Layer 2 of a small transformer language model trained on English Wikipedia (12 layers, counted from 0, width 128). Numbers have three digits each and are written without spaces.
A neuron adds its activation times its output weights to the MLP's output. To switch it off is to set its activation to zero at one token and run the rest of the model.
A neuron's activation on a vector x is SiLU(gate . x) times (in . x), where the dot is the dot product.

Input weights of the MLP neurons that the questions are about. A number n stands for (n - 500) times 0.0021.
n19 gate: 305418636368355552666400588334523452680547398565529477586704643406325486410632376466497661647622510615485503378464523521454500543705474493705553451417513654520371354494537535467456588414677588403359415356466600383513604503526486396517591413494666578302532686461511566359430525484657414483612452547454325693473364289287561317295298615503447330519487458432517630405269739694592471700458
n41 gate: 431652353658436421744543368370547452454362647357555652366547411661705646555338540620338532519603436362410703581367442346473628309296561431370523615678548714394468248561656265566575371730582385586362470462402343558426500762750429544532409585718543553755626348323732647540459518388448435516718668323496485565473319434358575449434527555276722207383445464704278458493412496454670354711422
n46 gate: 560623546533359703803743535469212263352697496289526626620288326485441442541537592700564412406632449806421627487665723766248443533733579532414722476484673560406302512461480449667442651616621364337328547404451248545353515332607347433620619451407380551390450341386543794596298489453703388432540484463552532460394609431525631500397564467462622380484615256491599638392194726500537680261282
n70 gate: 884535614484404584512788287379532464461572646650556448598305367392443472703363492480661219603645392468467432388212373713308492655327519446448429414464358477464403555419611297460407644359420666440609635473540529456548612627423613385645581616500468662347496855465771437378458668569431551525430500336333369414504873592367436532722353528496373637592392389861641431342594279340363527417579
n79 gate: 349607299438513674474409521542287496719633291954315478733439445648550451351451527455514406623358551398371680395481273547332500391353496419487400564396479539593513374432636368128336799784324589706285623504733667644627512554504589518349538457595203321623737617517314526531571676353799660335483408469624407714482630487637469615315739442422522034364601491491691326570613277565678639521482
n113 gate: 384571351529629692657435450403540342412311711661610472752410525443538356545521383300449238520769650558286378440274297400340411394653666452287359624359642548377397289508459377435702329376720504590652623440668320261606847138449669808661464473492484472555442542504396661592683508238591388475748683451496484412557468512636348376448460426517651566622488555578769449465643588524426609485568
n176 gate: 508547447480708348266759564515651079512581569700431560646496638725323565424195422619487434472386636313400428743350859363571528568623360539528456433540398531593634524593340454340188703559661484600472558484572327348311429409566419471696512365454439399604572434689517532636542376542696611362579350258500399641380508351512250435669422694416532459438387367581573562693331376547467665758693
n198 gate: 415724560579477496465457412444616464420614607611648721201644654380384508667468440496362480535547440662295305573301593225462585271404644428814492668396577378516468217477586395531666306531323528578416549485445488508512500705451500387595390445670681534625467592590521670392760558425385481732588686473614402359465238582524296315652416480125512686579461504330342432603564529554500444670152
n209 gate: 488605653483568577529467328342446589492731606783630736565608621582654559338298500334768696475597597361465617426509355402210740653627468459358117349484586602601205636468512440413630293422474361479557589358450273463675547835577382719437451495217332435388291346672646405513508461440542496327374564379768287610562578525450651256491459651257583310347433564655622355578367602639365392543583
n213 gate: 253500434584469520606340500415550624528392558616217343489586425339585224575413766617429496511558542583368475664492447496679578407482503549392610335386527433262380674313296493368395570570595464604405636409518603553403691726399409507424406690734478615649483618434648564467339564730704507526683527478385438546518461357489349587557413514511554743701342456550722275490574396549515582280425
n221 gate: 555624536649416401575504552553666553302560544399659638738353421716524830552508565622455508448468339234471456376089449708598255456563593717508291453382343461324613437396778504338741519441441331472539299286408709457452470459442536299452415539436355473356485476596318586565424611515629602405590284744740558488317500452508540351617349632488615496427440393729609415380492616754685652376762
n223 gate: 377516381661568385446223331639309381492344530576694396373538539574470369517576556730470756542851423610600304357500496656566620579681249545450587508599394667710297405395571309330706500897755483471619654443366714546379328483476504345326524572445618520526575611408522578590273625608521332643365588571484387651396372404685471610333264816278550441480680039527690520480311516512403424536513
n243 gate: 785520625364806391431233208306455608520508496541531463540724513557337417655401466479432759663558583620398676662735403583372395553468425365258544560532300648327632573662459432504673269384341591500648579644688471317296317618330438858662436743373413555466411437453487649634702515512625681321444449521460508703529718390475266475302440619466252331626484479561641496385496419380459344512731
n256 gate: 504533419445528314417404658576529277549441509735641454488243390118314602542675426371574423651573467393484411417599667316529400504434635870551437274613575549631645366549563404278560857591540688580310590768361465646609263665243585604692574678616453484365420647459786421250271512714436417570376496275508549508513679500253559870504676521386517368394623448419543443663392500508342359548394
n268 gate: 553334437513716481381434473579570470395659513353446620577608513294534244537319517462276674305487508597370508708337418354390422413701323646671405455500477382404525516484637427248412621826614365488260508675313560405467496389516387457622710765390626605556441892624522779394476201341483659435451338638557661545425434741647487605705625429513310475552662491619113552559560675769290337516387
n300 gate: 846620629610583438445485669614430454533312542345484638606347500294347406358368485664613611325777623383634463582464775324199370507611515620440426321411381584496685322590608302366387431394535523519328540602298619504485524492695231542470529787468421239601440661446421485420557580403321654449405532357442540438720537564591451508638362496566433466648493577623462381553462412474413489666750
n19 in: 433312493483565541587628439413527351540524410472493544613571571398507589436424510427412580571510441606478266528363598685497311443530454550462527434453503772411411517352456465493438655377543503402437642649619629446476481370760445563517748728391466424637349469595262255354490681484655380578530584408576523401476440663497353555575563185550388552612728672366304710631311452413442620529340
n41 in: 645570549403630309480539620462449451481400613734375793559504396493594472540520381569657659635565230238452572334385449636516579278520721348616559484547421461532218377500500252179379516520412548584480376465420664262572694664635298640528721457541488492488602594554631697451401478332435637595777500480706662418663413492271628532555574597425389480103164681593314392515488429465581355628433
n46 in: 421426667526585558363542543536471607619652355581541437636492727551483521282640491526570401370883573504546130623518308320277554563504447607576567389692543615449424462500206469659500545455425547534615170393765586354651500444443496179398500263210445410578711806427701492466420579657696599714693560555307463361206529819449589377159561576281399534719412478500398370532565536442734584548324
n70 in: 463360254565478531396582585489522519670386385569162511300741378408589599485531450577316400459523522744646364355472526657626451744589203371326369467522390563648397541555421469346397621363739439349556357692424353661621500395463760278458647717636645408500618535435472619697611585384627567535467324481592584378315478587530424515353529648579564248580542395697385434674418663674347453529322
n79 in: 620406393527534355487535361699500567607526602593575735320483722414245363657606698598468629622628530725327596213393418528453444561582678487399578752729381509702372405327631464391562730427366522714941356701531518331247851392606297455473436519731394610532616312286454405527317488667371620614453329193538559504535427238601373324298526430318504261479461694467553753525455307461465759360358
n113 in: 363349396459610455702650412543719517723410687359720439548557313450701298357587214433500725455450405450500606645648415195580573297492571420623363783553465540401405435622529470715446611448298446778376615368480408715520561496389426475657381389481318437318469496402348480692586515246612685636412422623353496317312226390644229780586595484696467595764565546643459484531811653344450395403530
n176 in: 545433635398549517668645284561432533460583542523550692356500233534345644445695269589810547440398216384572482366515404662811368724342620196459545540868517356463133568167422471500704768320379347573464322648422585322573311472340398325505509903500421420605400594588539541369434513548626708495711430749375376482358514381500721750336679407409445249651445249593495686383311677581602645422966
n198 in: 546322413666762338643427335381628242508582579508500671550531504744460729438835524377455544558579455279356328508346403458439519333473492595480539561349603500433800515300613605461437466420467480387278451592629716446481573492353484597579325403504516678403744468320620458616329584571603596837553541527694406576652477352382512457529447158406473571410527468259322681607833379569350567489361
n209 in: 548427401625526691653290222353601662254540720478376474565398698541409267434442705766445464672635278460435602624180706174552298416775547517527640729382675383527446526710513495575496487431500437487535384461664345021381612536667464527469246749697536564335467486351354382717761736479522239675543584571716419565323465385509411482495560295648496317273615614655379500662632375326379534713699
n213 in: 747431344174683390604493479201585588489643625356439470639481442493235383698579469561686267496318540614586586566631649608496422355470438427571519613667472654402598689489422589437500398533464455305522406672185412437519591523612685654420689642454500456399564465280476500481692615418416445488482450666351580558597478627421598606653456666445645330337358639369496265380650718625326507447312
n221 in: 434519528756527431480480411305629299778397408288534732667409471507326460713360549460393544528512439420442662492471602652426433351434692693587250515606470396492304700278646365441691739446583432615543431454409557359382515708462320480488542654504253703402313565192680441508541566613653477294392504707669427566374418567512440444404304687566437696405413569496792374623374563671548802481694
n223 in: 604542655504632590631589478567376460553362520746394632251590285555620298558520528173228488512591610619662477610342224529439628516350530355359438840461327634543441636455410386605516416412727460508519470580559536539465306516515484552591588644456472523723574316496525620820537420552464373524569552531862734462336280215421661512578211516451547547738524464259468436493500419488393302666426
n243 in: 619486655453602415472630270537482413483403540666627705444273637487580496628468460514467442419313521381343663519405581318287496489398559545457328646475447611414263366795482500528504313503350414447657782295276390645692407683304626625342573369540504452610493467500613640682537390558453566518368676575521552562553675457568504256496503421374546284637393489648432630453460417591500330547652
n256 in: 459678547444636559319568565439255495746108686658584664284427652158627523505403472435647631459546673310378427576739318622621354856328611549491337384332280666436708636482555300609236380455727565317846460531316373596527569552380648349449241500435778313343461397399534410514635722329654730419249378357540287370436613592518302685307411579658422588770344547651695381742462521531718548418701
n268 in: 404413634362288566374672336617513630467650690414573652642449544369361599678637269703416582420543681655484296558572365405587483348320607753594365554618185625397642399414555672538620566704330625475725677263453544433619595557278474662569376344713260521548243478369072475600585536370573500376483338585529841284398462479800282303527463367420356470722551474505418705696443420483646679532584
n300 in: 344667448526409362564521323675564291412578474526495577336423304456531370517578297522544373517517301574520521362423691482450283602352371262625402437368625567595318640372628784355664596437563626624563421613414623585282821447579439593630579231613587413637585316698536407535361524627509458344517390720095533437162441526362324426703496388527444842463521862783748339702491500643292754484733

Output weights of the MLP neurons that the questions are about. A number n stands for (n - 500) times 0.0014.
n19: 380597730630530353475514493425497615570522503438616362605503594448404376429467553577673433374581497520673565566552449612538623287388532429386535424592389395288606704704485705714548487545525526418631653524491525491722425392415648593512528327370450427467497425409589431561418412359430388473583414550399257383422820545526329604431491647548468500581385513468547386418613500520534328480387
n41: 564645431477723523664497241558685589541593102549481604469534474460561464529587270458459565419629629385589483434596456676581412419566268440488417655554395476369451382632475532580463640515642273573464441466437402494344558257450716778475547471604550383678519490611443448264353674264493526477408412563548472526615408497519427629497465454393649513418576601313441534470488534648556471616478
n46: 704371350552764546642452628492711591468458355721615452668621548523320667646390316538517407476588582422507336690778707393547418579496569393609447398489571544349496400619569550376382397388356518677500299440358482592504511388646667369503557352489394369390362475587604437452546716594410507414421476631488630476539286483572249436504724523361576493436349421569546682400759421443433448254396
n70: 426529457407378560424431368650461606600522487350620481535480799474465456497331551392423515596264607622647464431644409401523624587428614417618391553689703447346507401429595450528542408503356559582608650411515208342376370528519596561515548325426315583638500572500569368494470344584529436381677386367521556593597462324432527506652403546477476519311531637613544727690415484544578497548557
n79: 879410156539544546395402493440554416576328406341461657387436601557653400468386503500503273468507513544410567601368637444584469542425445478628382628441450418473445435467583491454530582323264578601522348736428583607674585348592387500460579463629545599389628591529515459310408456389414405620567602459572746535711523531436516421432572590593391490556419520416531619581618470557202708489531
n113: 551453543429570321562547443363596415374285548626306736506550483506595402608497534433629366503486353586333394486457465437366413511688490591433542474657695478500704687472535482645322304472418536552470464662451577517586519565362475331725348726517336550467446572519341374443565590434609320527658719489492511618422469533471411407414457557472660469500493549032616503711290584623503618724445
n176: 362534530361425574429557561312595500496283452415369496538224586442696431400374430376611362351223367744514378714653584584649351449526565674562476459725393647392488659651653526359477615396507550570630500336344470493589532690522675314687474380354574767471662493578342558453430618405745618715470380402566155696566548504552528373438543599470459378504537496436354320445630477384566700556314
n198: 560595675497706503470385573393599477449602804277491688447640452436520392346500583565478400396454648524459630612551490439460325423401598584515312574647436403541423441712323421400534480625385778394397675587301557510496633605423524629553663494473553519539497460659556514294428433308456490410331648462526635526303424360392437437566481561509537480617332296710565443335503753550467416522431
n209: 479426281506642468366438301738510385576568422551335392488674484380569446409406519567451433529468607561379507503621503472863449379416690179500473557343544727692521476619512563422480422523323527545544627466469421500253616449386337515479441608388471604569512442597567575528403685584563428572407300438442541624481629547681345710473658521532473261485532572357655474511473474577465675423521
n213: 681451524539521567512428547516856509475530430458441524469607614407407629457403628524497408598491459481636522424519497421763465258294576383418475506506404475396535653556659387543478527319608604473302679554370608623589424365448430365486463468469675411438508515598554357500409671469398521582571465664648481491368304541364503415510608500389633418506458433615378629390359410569599405490670
n221: 632362577235497410483589665446638444538773310500683520475400316519503467449422564549440582421480691454672286386542445554578379796470568491475469562225503567448546318599362633282527463615483368443520524824410476468500489421530447509381544503622433389578534490425440465334579419324657555396684452695578388484367467539603449599591539478396481390701677750531487470679432585500360454445471
n223: 420425642410623441471586393542255771507474594532303618369288450500583375465693487510445621554546408606481483679608533645572507712438548475512564473444375459453479398424537471399778392503701456670735345540344421362532747590513500358521333684586455538655494507547518609402371535368437604491300485410464233522471513462530597400381513512552327594627526595406671503496455457521571292539432
n243: 545414593464403527448594308402634611611284331446550394367488532589451464729421352562596541438497480434618525566737503631342516436584385563571458444356491601312570646540483473370371615538461356494668616423659592401510572378743370452588439578396518524609525437645489503576565433653518582576528468356567370470497587622517569495506474472586528440233545634497517265709332411493395405500440
n256: 536259305454662797520467533608393596680527523742348608491469613515503510562393289477469412503380490510643514610358322507537638578510543384450364655439423500517185395374616506610595450446589576430409272553516449352525634513507405472656651436490477445383500530593481598490541497217269716532589649475507650448705470625631484428598519561565531630449507439500456382428565234533702523261484
n268: 089526693446462529396476553647607334526494587500323589421640497524569353349528396484536535459516487645380603529390563371425589490477527558563677497441466453369706395720539337510615587663612574471380453576713461475588871478500564509403607552231722358635497490367402436579454519494470741372325561438478598548529423429509370488368419438592449587411516536437418487239476464528567462598445
n300: 522620369490392220439466604507576640397423702671369507702619474578438513346474247550677576593382565532468538450559621467479546507359281595513378572674545316493554415414563345493459530336550535510543675576420637240518617383483581447560741413603574332602575544357459451412399627621466614386562340643668737454423483610481519597500452413386390725445312398528639449267556641401356457537414

Each question names a token from some text and the token that comes next. It shows the vector x that enters the MLP there. A number n stands for (n - 500) times 0.0098.

Then comes g, the gradient of the next token's log-probability with respect to the MLP's output, scaled to length 1. A neuron's effect is roughly proportional to its activation times (output weights . g). A number n stands for (n - 500) times 0.0007.

"s", then " y"
x: 684387676387517572649559584192488387574463586461568598545596418533752372635291564575555488386497506374518401457503537673731551506237424512510579373387418577710423369644495423448589504532489550456395417468437530454454518423558353559310537481464444435390465462786626416540507599465397500506331656557476459485524492510469503439445721458446497354525536404395530594678566404596489701519396
g: 355423655424803465660602192400371488385487503500481648401502697506484538726541422611641774581243255490677578611541541404253575338331608324483562574433655377599543456497397610316477397628482411414554579589433484229582474565692581501472380423261471357614366476494329391391276540293449686580589525520627530705504609649543516629727434190530529326598542386494835447551439618462598430530526
Which two neurons, each switched off alone, lower its probability most, in order? n79, n41

".", then " S"
x: 545570519388441796717586525339482456509416477427573426487468359490561303612391457524365440480439507383544563599589542621656423539434471557537476422474438688755483435596570657617526388550522542511464466436425482402359669521615428425435386664357497632433527494698563407569433503667530600521525499606417364653540548487493444434258525444464349562240657489329592554668337501608363562298398
g: 526703281534536414476544306441223373573640697399576464647194454441418494674366570444657319368342607260570487360603484409634594302565578591595478550323395565533489522552618460561190689440474703752775670663456512438523516678397620398390511694497565307713382377618424438418327476424370498608584460393762517644551520201643665671557409576537420718402550359549424432451477436360492566597367
Switching off which neuron hurts the next token most? n46

"eg", then "ov"
x: 505297581496448434603707553232548478397374427313533516488530455548584314657451505488425609569378459437701367534434398804616520453401463452530389589593424373641532448739478462260454599607427390501606565434439459578487691610621408432365442569573487485448498338575367425631442374557434533609559606623562417553393537430558467517591620458480305540399584466335463528753558598483636567516497
g: 345504679469396482547665543178624582511409549638244261535435289398615374418375432720617634607475584462632537327602497416467649735314826542603407337385506708363513476610403480472502522491616417657361603495311621378685738515374602469578686489476616360490570318501442571538537561610573356575593126507473343496439471403594597555537671633333432578571521582691568436510316171529559225517414
Switching off which neuron hurts the next token most? n221

".", then " Cl"
x: 627437544346422719645539593355417429534449478490530457496491403522659331593403504510378438495454546391572475514533528649665448464392540546526514428501431608806516413588559636542444371578477567527487501394385548395346625533656438534372428703417491632467544536689579358531422487557426589630531472572441398657588519506467407415305559423447303550232661515305542641683376509614347648318362
g: 500280353441659654516594474388458854556503281622454643303368221682445624617270567352558621527580860589492551612660642717631508420524386592546543472512524594563439400483490512585583683366553398614647398462369481547411616193497334534552307249414427750445384351584300365383294353553430404381546674470368534345531473730507592359591507416384563692492476570529504303347573509720586528574584
Which neuron, switched off, raises the next token's probability most? n46

"at", then " Club"
x: 515373551408489451593493632146504481448480413558416511448536395549685289578452605486596403451506541429585502545312556662770447597384513634570367448607389569711646355678474556474570517443546503457581528535290595404503505427642389470516479505453469623368429668714502381466429586609377468414354439647513345649539467431588536451412460472368278533502611399407726642552572431581522543439469
g: 590588375439485746488371604555524283525418266745462459539527581681486589429500618523419606508384606412426588602462510283681430338670467400514227488652295565501367629509640266658502804393278559370148581731321612383319351292606481555486242656600610581509649544604603544448576688415678709601562492396412718469601511569392341510564411571407531464395624206532404483442590299592509473488514
Switching off which neuron hurts the next token most? n223

" Christ", then "i"
x: 569354576384515601600515505293478543442514567484445405461426430557687282575435477461420456425469512383454295632572554662782631559305420533480499318461438541774531322624355592494705504439608541508518613477336565512443617535477274447589465543588276599561520635677490523599522500438342374612502390666507485527525510481573521569346491462360327557545487570337663650602376423505436492538533
g: 267590582378532446443587642579588428407604584706586355221449478701455618455503265555508697482582344393405621536381356349260395440484543622809649576630301532549551490726313645398508391416599430615570477502501458397327673501600361364449623420585502404358450592524541484638443141530513690470568572465299470422449447521542404618440811281537583592694615451688682459728145615479495343580384
Switching off which neuron hurts the next token most? n223

" |", then " "
x: 735465538391516676792517569502507376511448510462560507398570428571589384513305492496392387485498566369534422539570467540939518470323489583612599382414457520738419419727486493487542323531465507536433382445469460422467667494506501549397516651403508429343593500690605310479559426513338492496479520599521424539512329455466401416311701481543339600501532506327532589648586510564398561464527
g: 491734679638754541483517546528580791425461482404430468528555471362635606720519320636461749403564627470457232277605295627552406538478395662419426606392598544472250437363318343363354515442252631634335520405620287347485416516517584339728457751609394548533357625411433366592612435445482344656600389602471354606404453565434693545292485537423559771451332413500386647562540778647411672493372
Which neuron, switched off, raises the next token's probability most? n268

" General", then " Assembly"
x: 629403537451461737695475453300521526506397474449515457428537512558601393572498438459404412385491684392510309588442448626800534546256469609427435467455574560812478449673253561521654497358543557644492472437320465591373596553547394352498545536552391564409671480694523507540534430519363461556551653658509531532502417600534542494440506394497305583434438487325621556663452379399523459342504
g: 579456667356432324580417433649458387508598259651422387665502494560507439682535556768508500569448210398606616689423386264382640411276244457532559512630608351832603625448256537343776678157502461490415502483461399578378423426543530388325438581740732380509449617448296575655474415707631397588594496581470417324472478563388640612417499426657470371467348457653601581362478495737634513526592
Which neuron, switched off, raises the next token's probability most? n213

"1", then " lb"
x: 705425472499538433782594423348527594506372371507557406446559496569732435609440501557443319407446499327765422690596449567675460545361363604591499364458399571613463349595584670460514326545489434551357466371486522414575698383494453520503446589402300598414583546585535373606604457633374447557523416575439402596537573475477411397370621430467407265601462445492613625616512530628571576322511
g: 477618483335462447390465490478536565438548399304442617550479429662621784591650703536534253617712664668412604617411377713414562433440559402642293489448290465572662303553207310483431554548346327472404518635663359561416444453700552412669504467585682265524606597768473702138508514566483590402599385596582288522752444362630656470661357489465396438530541406229532634454527471245500385558454
Which neuron, switched off, raises the next token's probability most? n221

" for", then " the"
x: 675514523409538636586482538381616552631440481383475554529504468671544362582300417488457441282627576394646432530528567474785464397246677477580509436420490624654421297621388489580502464551480484650496278433478538428475541483683412481377428601487519462328627457640543367436584427596365605441413605603564496526488415404517436600397618520584429478396450395399550664785598399663423328436489
g: 443425592608447384667508678349529687588715356357422700396285622557495386579667547453585525270513644478446628300626549465541421392290464504471438721661652492429493473524680410479329537625513659467437483712534509369474444670479328654486185649385586367609240595622271561716483626458578532477597415408370641563574490336392525474347460441834451316380458261826450445715539378679385410374407
Switching off which neuron hurts the next token most? n300

" who", then " had"
x: 623391490342491637730607538440627576534350574488592344466418442608604359660407454394461352326429558381552411558458478549796394479432502546574545450382634564698503252630439540640582420580564526580597365515441458526397600628530288403609461454549456451416352572717611518531417451428349459442470660546454306617481390502551362388380636391660364416513497532498602572606545411661558578445466
g: 632182611513563530460654367525682385377254719412536580737210566407565453477292475491539663385449661643433309623407518507469592449730574642445413312688530433525672334509470522576312619513633629372370475838516475464408545552402524521556572629604305359464645432338484500514463500175654632619620363489473793446433334438652667706554521428345563589546276541225502502556543353469586498372330
Switching off which neuron hurts the next token most? n113

" W", then "."
x: 464297663465597608696487504443501610461458380389565350540546359471556460686418481399432510441460524414592347626457438618750573376287519492634638399492454499669540368705459436514582348526556569507479470451316526444663835431409379369355394575517384514402572449697449458601602445492317598594493520571494518529507605506513486424447682517508291403381545693424545611629480554584356454485452
g: 525383741570440602460426320404409562579378518611604538544586571644534632389492629521494543287557455487660490493603329441431656398540225614283652582275583471335588412509400552524387736445545714741481598720404612597425626545387816546555624376436214608582448579350335643669367717412573478377355383661481555539597387543240382336603678670576555459546320349474063487417466485391558399402493
Switching off which neuron hurts the next token most? n268

" his", then " league"
x: 661500523346545622638454440425644457575570521453607419455442475579541482687329461565491410409500506351644352462423550536798450400228575645525622321534449586595452332638493453566502504675570397422511350528401511489509620539586329621501583508605491397252610553705631517535556496414234472500450581506634464551435478453473494420302676406462344442429415482320612624598568425647417554523483
g: 585573292497686545523374349511384511592365403393559621607567540281277695341645489541479423629670448616501410492403467299364499486444425380812544608473451409442561450520374457565519418663494398559844429305374605336497561500696656443499230769715442447542644610467354539364624568701505674592371498604167391388594484425859415589501467768460770505355428500411446442507446468638522252441462
Switching off which neuron hurts the next token most? n41

" had", then " ro"
x: 578451621387447580705537504458570471740396453386445457528526463646516407670373454438522450283559555319605278581614489618715410516414575549541566363488524485641527228572511644588433417580582505590438417620563538506429569563568339518485296606674418470381436422790549334525566350401288415509385632463546321543493460428472507507379625510598400379524494467425622673568636479554394501499485
g: 452660573419698637462454566403548429406254469352442608567613351475398648473495463552494480524549408771704304546441598601483605446438323677584658707565415519234699447490678410462396531565607457389321527446419341468495558486439548551524441196536484583544742460443475559458459354469350671296405788713833510590670376719180554592464229382426372352446454321351484721415628623346622580639501
Which neuron, switched off, raises the next token's probability most? n300

" particip", then "ating"
x: 663424553390564582686518605465659605525418522321426463453531527695640383565514524468657500324517585507465345469533556547579417522276479500415539450423530502617534232671324530345366528355463432537528320637534583558435663575576305399416481482611506482390599474745513348559615366481347526418467700582450327543452500427651403505475779448611338414425495549397656553613539480577502452507449
g: 433635632533541258446396668568579511401425785604424294800404362556376674532497466393538496539511350516472556316537651615377548528455612385754462402510365463497386587520638410425713614623382219420631435504390355492601379546781561415369660645634736796302537598454549297458407592553698400542568571459514380561365424491450582383548703320551486391244463344712596441454368354641309560644219
Switching off which neuron hurts the next token most? n300

"le", then "man"
x: 577472489342531703638449532226516602478531549473614356445404476367650515577401554498398452488421601288617468587550451666695377505477523508492480426552454612728596369645459517564586398388477510438480584487357553514491582384656358432419435479400464382421413387847516382555460593625368594599567398589539488629533510479435517624538468439477316533354642490304432444755393597639457480620370
g: 507552862375560503687513530292432564261513590644696249598552672400380345332463357558497406431665679369706589553658471417430285368590390558500622436601520237513641724674638573478654367693482697348389509527464454385594539420408443435719565467405487390562512238345430760436370453555377436489419524678634236578378444467478598647389580610607524560574279680448592247400563475557623270421510
Switching off which neuron hurts the next token most? n19

" and", then " Thomas"
x: 611395509420492561732505526410593527562616507411585479543455443546610465667330508478460360264522504363626466584432494477934470569321587470536507449487517630788408331686474491551500369547523456512610467408345449488483531514551367477415387551503475438357509559711538345573541525513442494490347635597633355556467396539493394389335701500542281425404530472482615660571496475628412597450421
g: 387619375490732467231456455679338738678456536403640522668549419690551269341594375376420418585397612614405394264433319519679530571560354354420298612362460627628414802484502579427502402431532682479638451230513507644587730620418232561434682512546361707414550708508735584492443578223496462561442455603285595433386418355513504621585445406667750499472448648562220428461449488544498624545414
Switching off which neuron hurts the next token most? n209

",", then " Jr"
x: 664453541318551585788518540429549468520455506359489542497459468413596382556387513521362376356518421461455482598518400567881519593291538553518592364421576627713394317661520494540486257622435583518597463393407557505472586544513411565379415610396397486397489479706628349625474498508336585499466520653509456595523464519506428404276723411533392439428510565418632617654519407591419610458491
g: 471382481527502527560368536430585432402385633487490680406707524449439289473444558318545575626628361474592368833424470588327482587482534478481372583384418323376278514514415389456571375453532400463524714659521715616628350594588425420388517332454409639781534521614406541721721711340450422328691487346457754619380564491675674575499413232606715260406345586749242412767602461491260488538476
Switching off which neuron hurts the next token most? n243

".", then "\n"
x: 672443502379499667670512623418540535480396541386597515402515340459666391652425545483379410485392578383647400586504485475833513516286539513465475424444441625708501353696575643594477355609504574576451447350423483471419565571644432502404443690486448534474544520666624390531448435564347599543497487557417386566507508481499417404299619395496298582403630506431495585697476465602331657337312
g: 472405346643505593776574858395416583408410514670507478368493603529805460610468714561447325661384504620580513527487492461316570287461243660517614582453555501759527593662488472554460469281386514525524458651650650400766525365413432478514539612712397344379349610521340491524614338583345466518468448229267356448592244514264537536423688439406396627450351407429498497604571772522528415238715
Switching off which neuron hurts the next token most? n41

"6", then "9"
x: 714566558386536568704619522275572496540460361495678563354567436546736456626419433451468435427396543326636427558570420521517530568255441601561491390442433532609477321642453531490517384498453541579488540391561572423479614565603591533355354615404485556361537513845535269513536404464326621533638495620461474570546426482549503427429573507527399420430491439397497658776421440490477607334293
g: 413469521544689478216596521430373575452470533425403455642384510455668292581417653487439597522410700552610402447427442532455276350704720540619778506428489622376582464846412657519562381565337252596581417579606587392563723747554473523557545390522623400414481546688632527606545466552394400303614545320190414723665538483312516503566649410288557542360231678424475318671513267576304295512437
Which neuron, switched off, raises the next token's probability most? n209

" and", then " Aust"
x: 607412479386507570742437534447586534596608466427545461533470470571624437638395504459474387257508532345623396549431494424871471533284586481544502472486554674769395341676431485577545374565522486545566487416347475489434552540589372516404438566525497426350475523793531318588505537530446454462326626576597372538483396588517371418325697460574304436378508503474641642596520455613459553468400
g: 400452651585515604517558475553552444270444405577379490285447548715591587520437394547450467598558470732456706704361463694432399453519578609369945537489453391461555313588395622283466234549276568362593737520390494353400541295699369245559618573565443574517521436481345527534462362715484671480435405465817500435584639770462570511384553594228626545401420494418596670417311569463656272299536
Switching off which neuron hurts the next token most? n209

" Bow", then " |"
x: 471264568657465484636540600384613561514345536498519354571386467560563259653356408456465513371377516531606445588522436623792410490375518609718543430559367477682505361663316524361620314494514503624506285487471539412457657433551427362506393537491387694451619402642595488462606477482408445521434492689515422743440546455482449509532572513601344506579612535455630499616484427626473409412357
g: 538315329307574419501597325492424525665472520636513639342654562642407649751721475353612411476418782292701355289620489537594630544508563486343575623342585402425319479385495592527334486484647556635482609586511576281595563661405480538424418401378589453460629426610716602431450486609376480328236325483519584393703738325525475639454417445364359365584403519303373519688206502475602740447850
Switching off which neuron hurts the next token most? n268

"w", then "ed"
x: 595436519397595441662632519259498483498476404481496394599456389459642483702420568374449453488458472542638468535585503727685451582297512451710478470549536479656458279725656433489503343470358333503544575456324475577523640363462361346302478414581461561521509570597371446436590508493512543457382622562593562600489567350565456441503667500407330408466543683405714610592450705498314469420526
g: 531510489477697340457424367287577394422567505532366682488634513369581560588414645625578542488549674782451556368371439409439550606593457227474212221466433449503342485612158462511432330456537562268647434689572423689465573391614531339305845538372543384859689526392556436662466438628731518328737492396241579544459493705421535499374385495618549377588512592561561405674432504454577508448666
Switching off which neuron hurts the next token most? n46

" lead", then "ership"
x: 678369557445549540623448524422553492644450559410435461490535467421483351512458459488390416441581552493653345602577520635779395392272441521534626433521369408625522356622391572403442382363459506652484405553409475548401585605556338418499407403747595609428685488755535387447593346433312445508548628653448538678565469430550545583450566378486475507584455463358794510672615501498392417332496
g: 504490628809412679541393669602562340477276827593428504369546518325459573293796504400768434401478548545627584542484317347467426304562416473472617662459455780435447539333541376588581447396167676740487369496484476454553348561515524406454425425603556572562480558324527331495471451660357526424600821722557647406509456809363591416509656391451560434320487473395439202341580530581374492634434
Switching off which neuron hurts the next token most? n213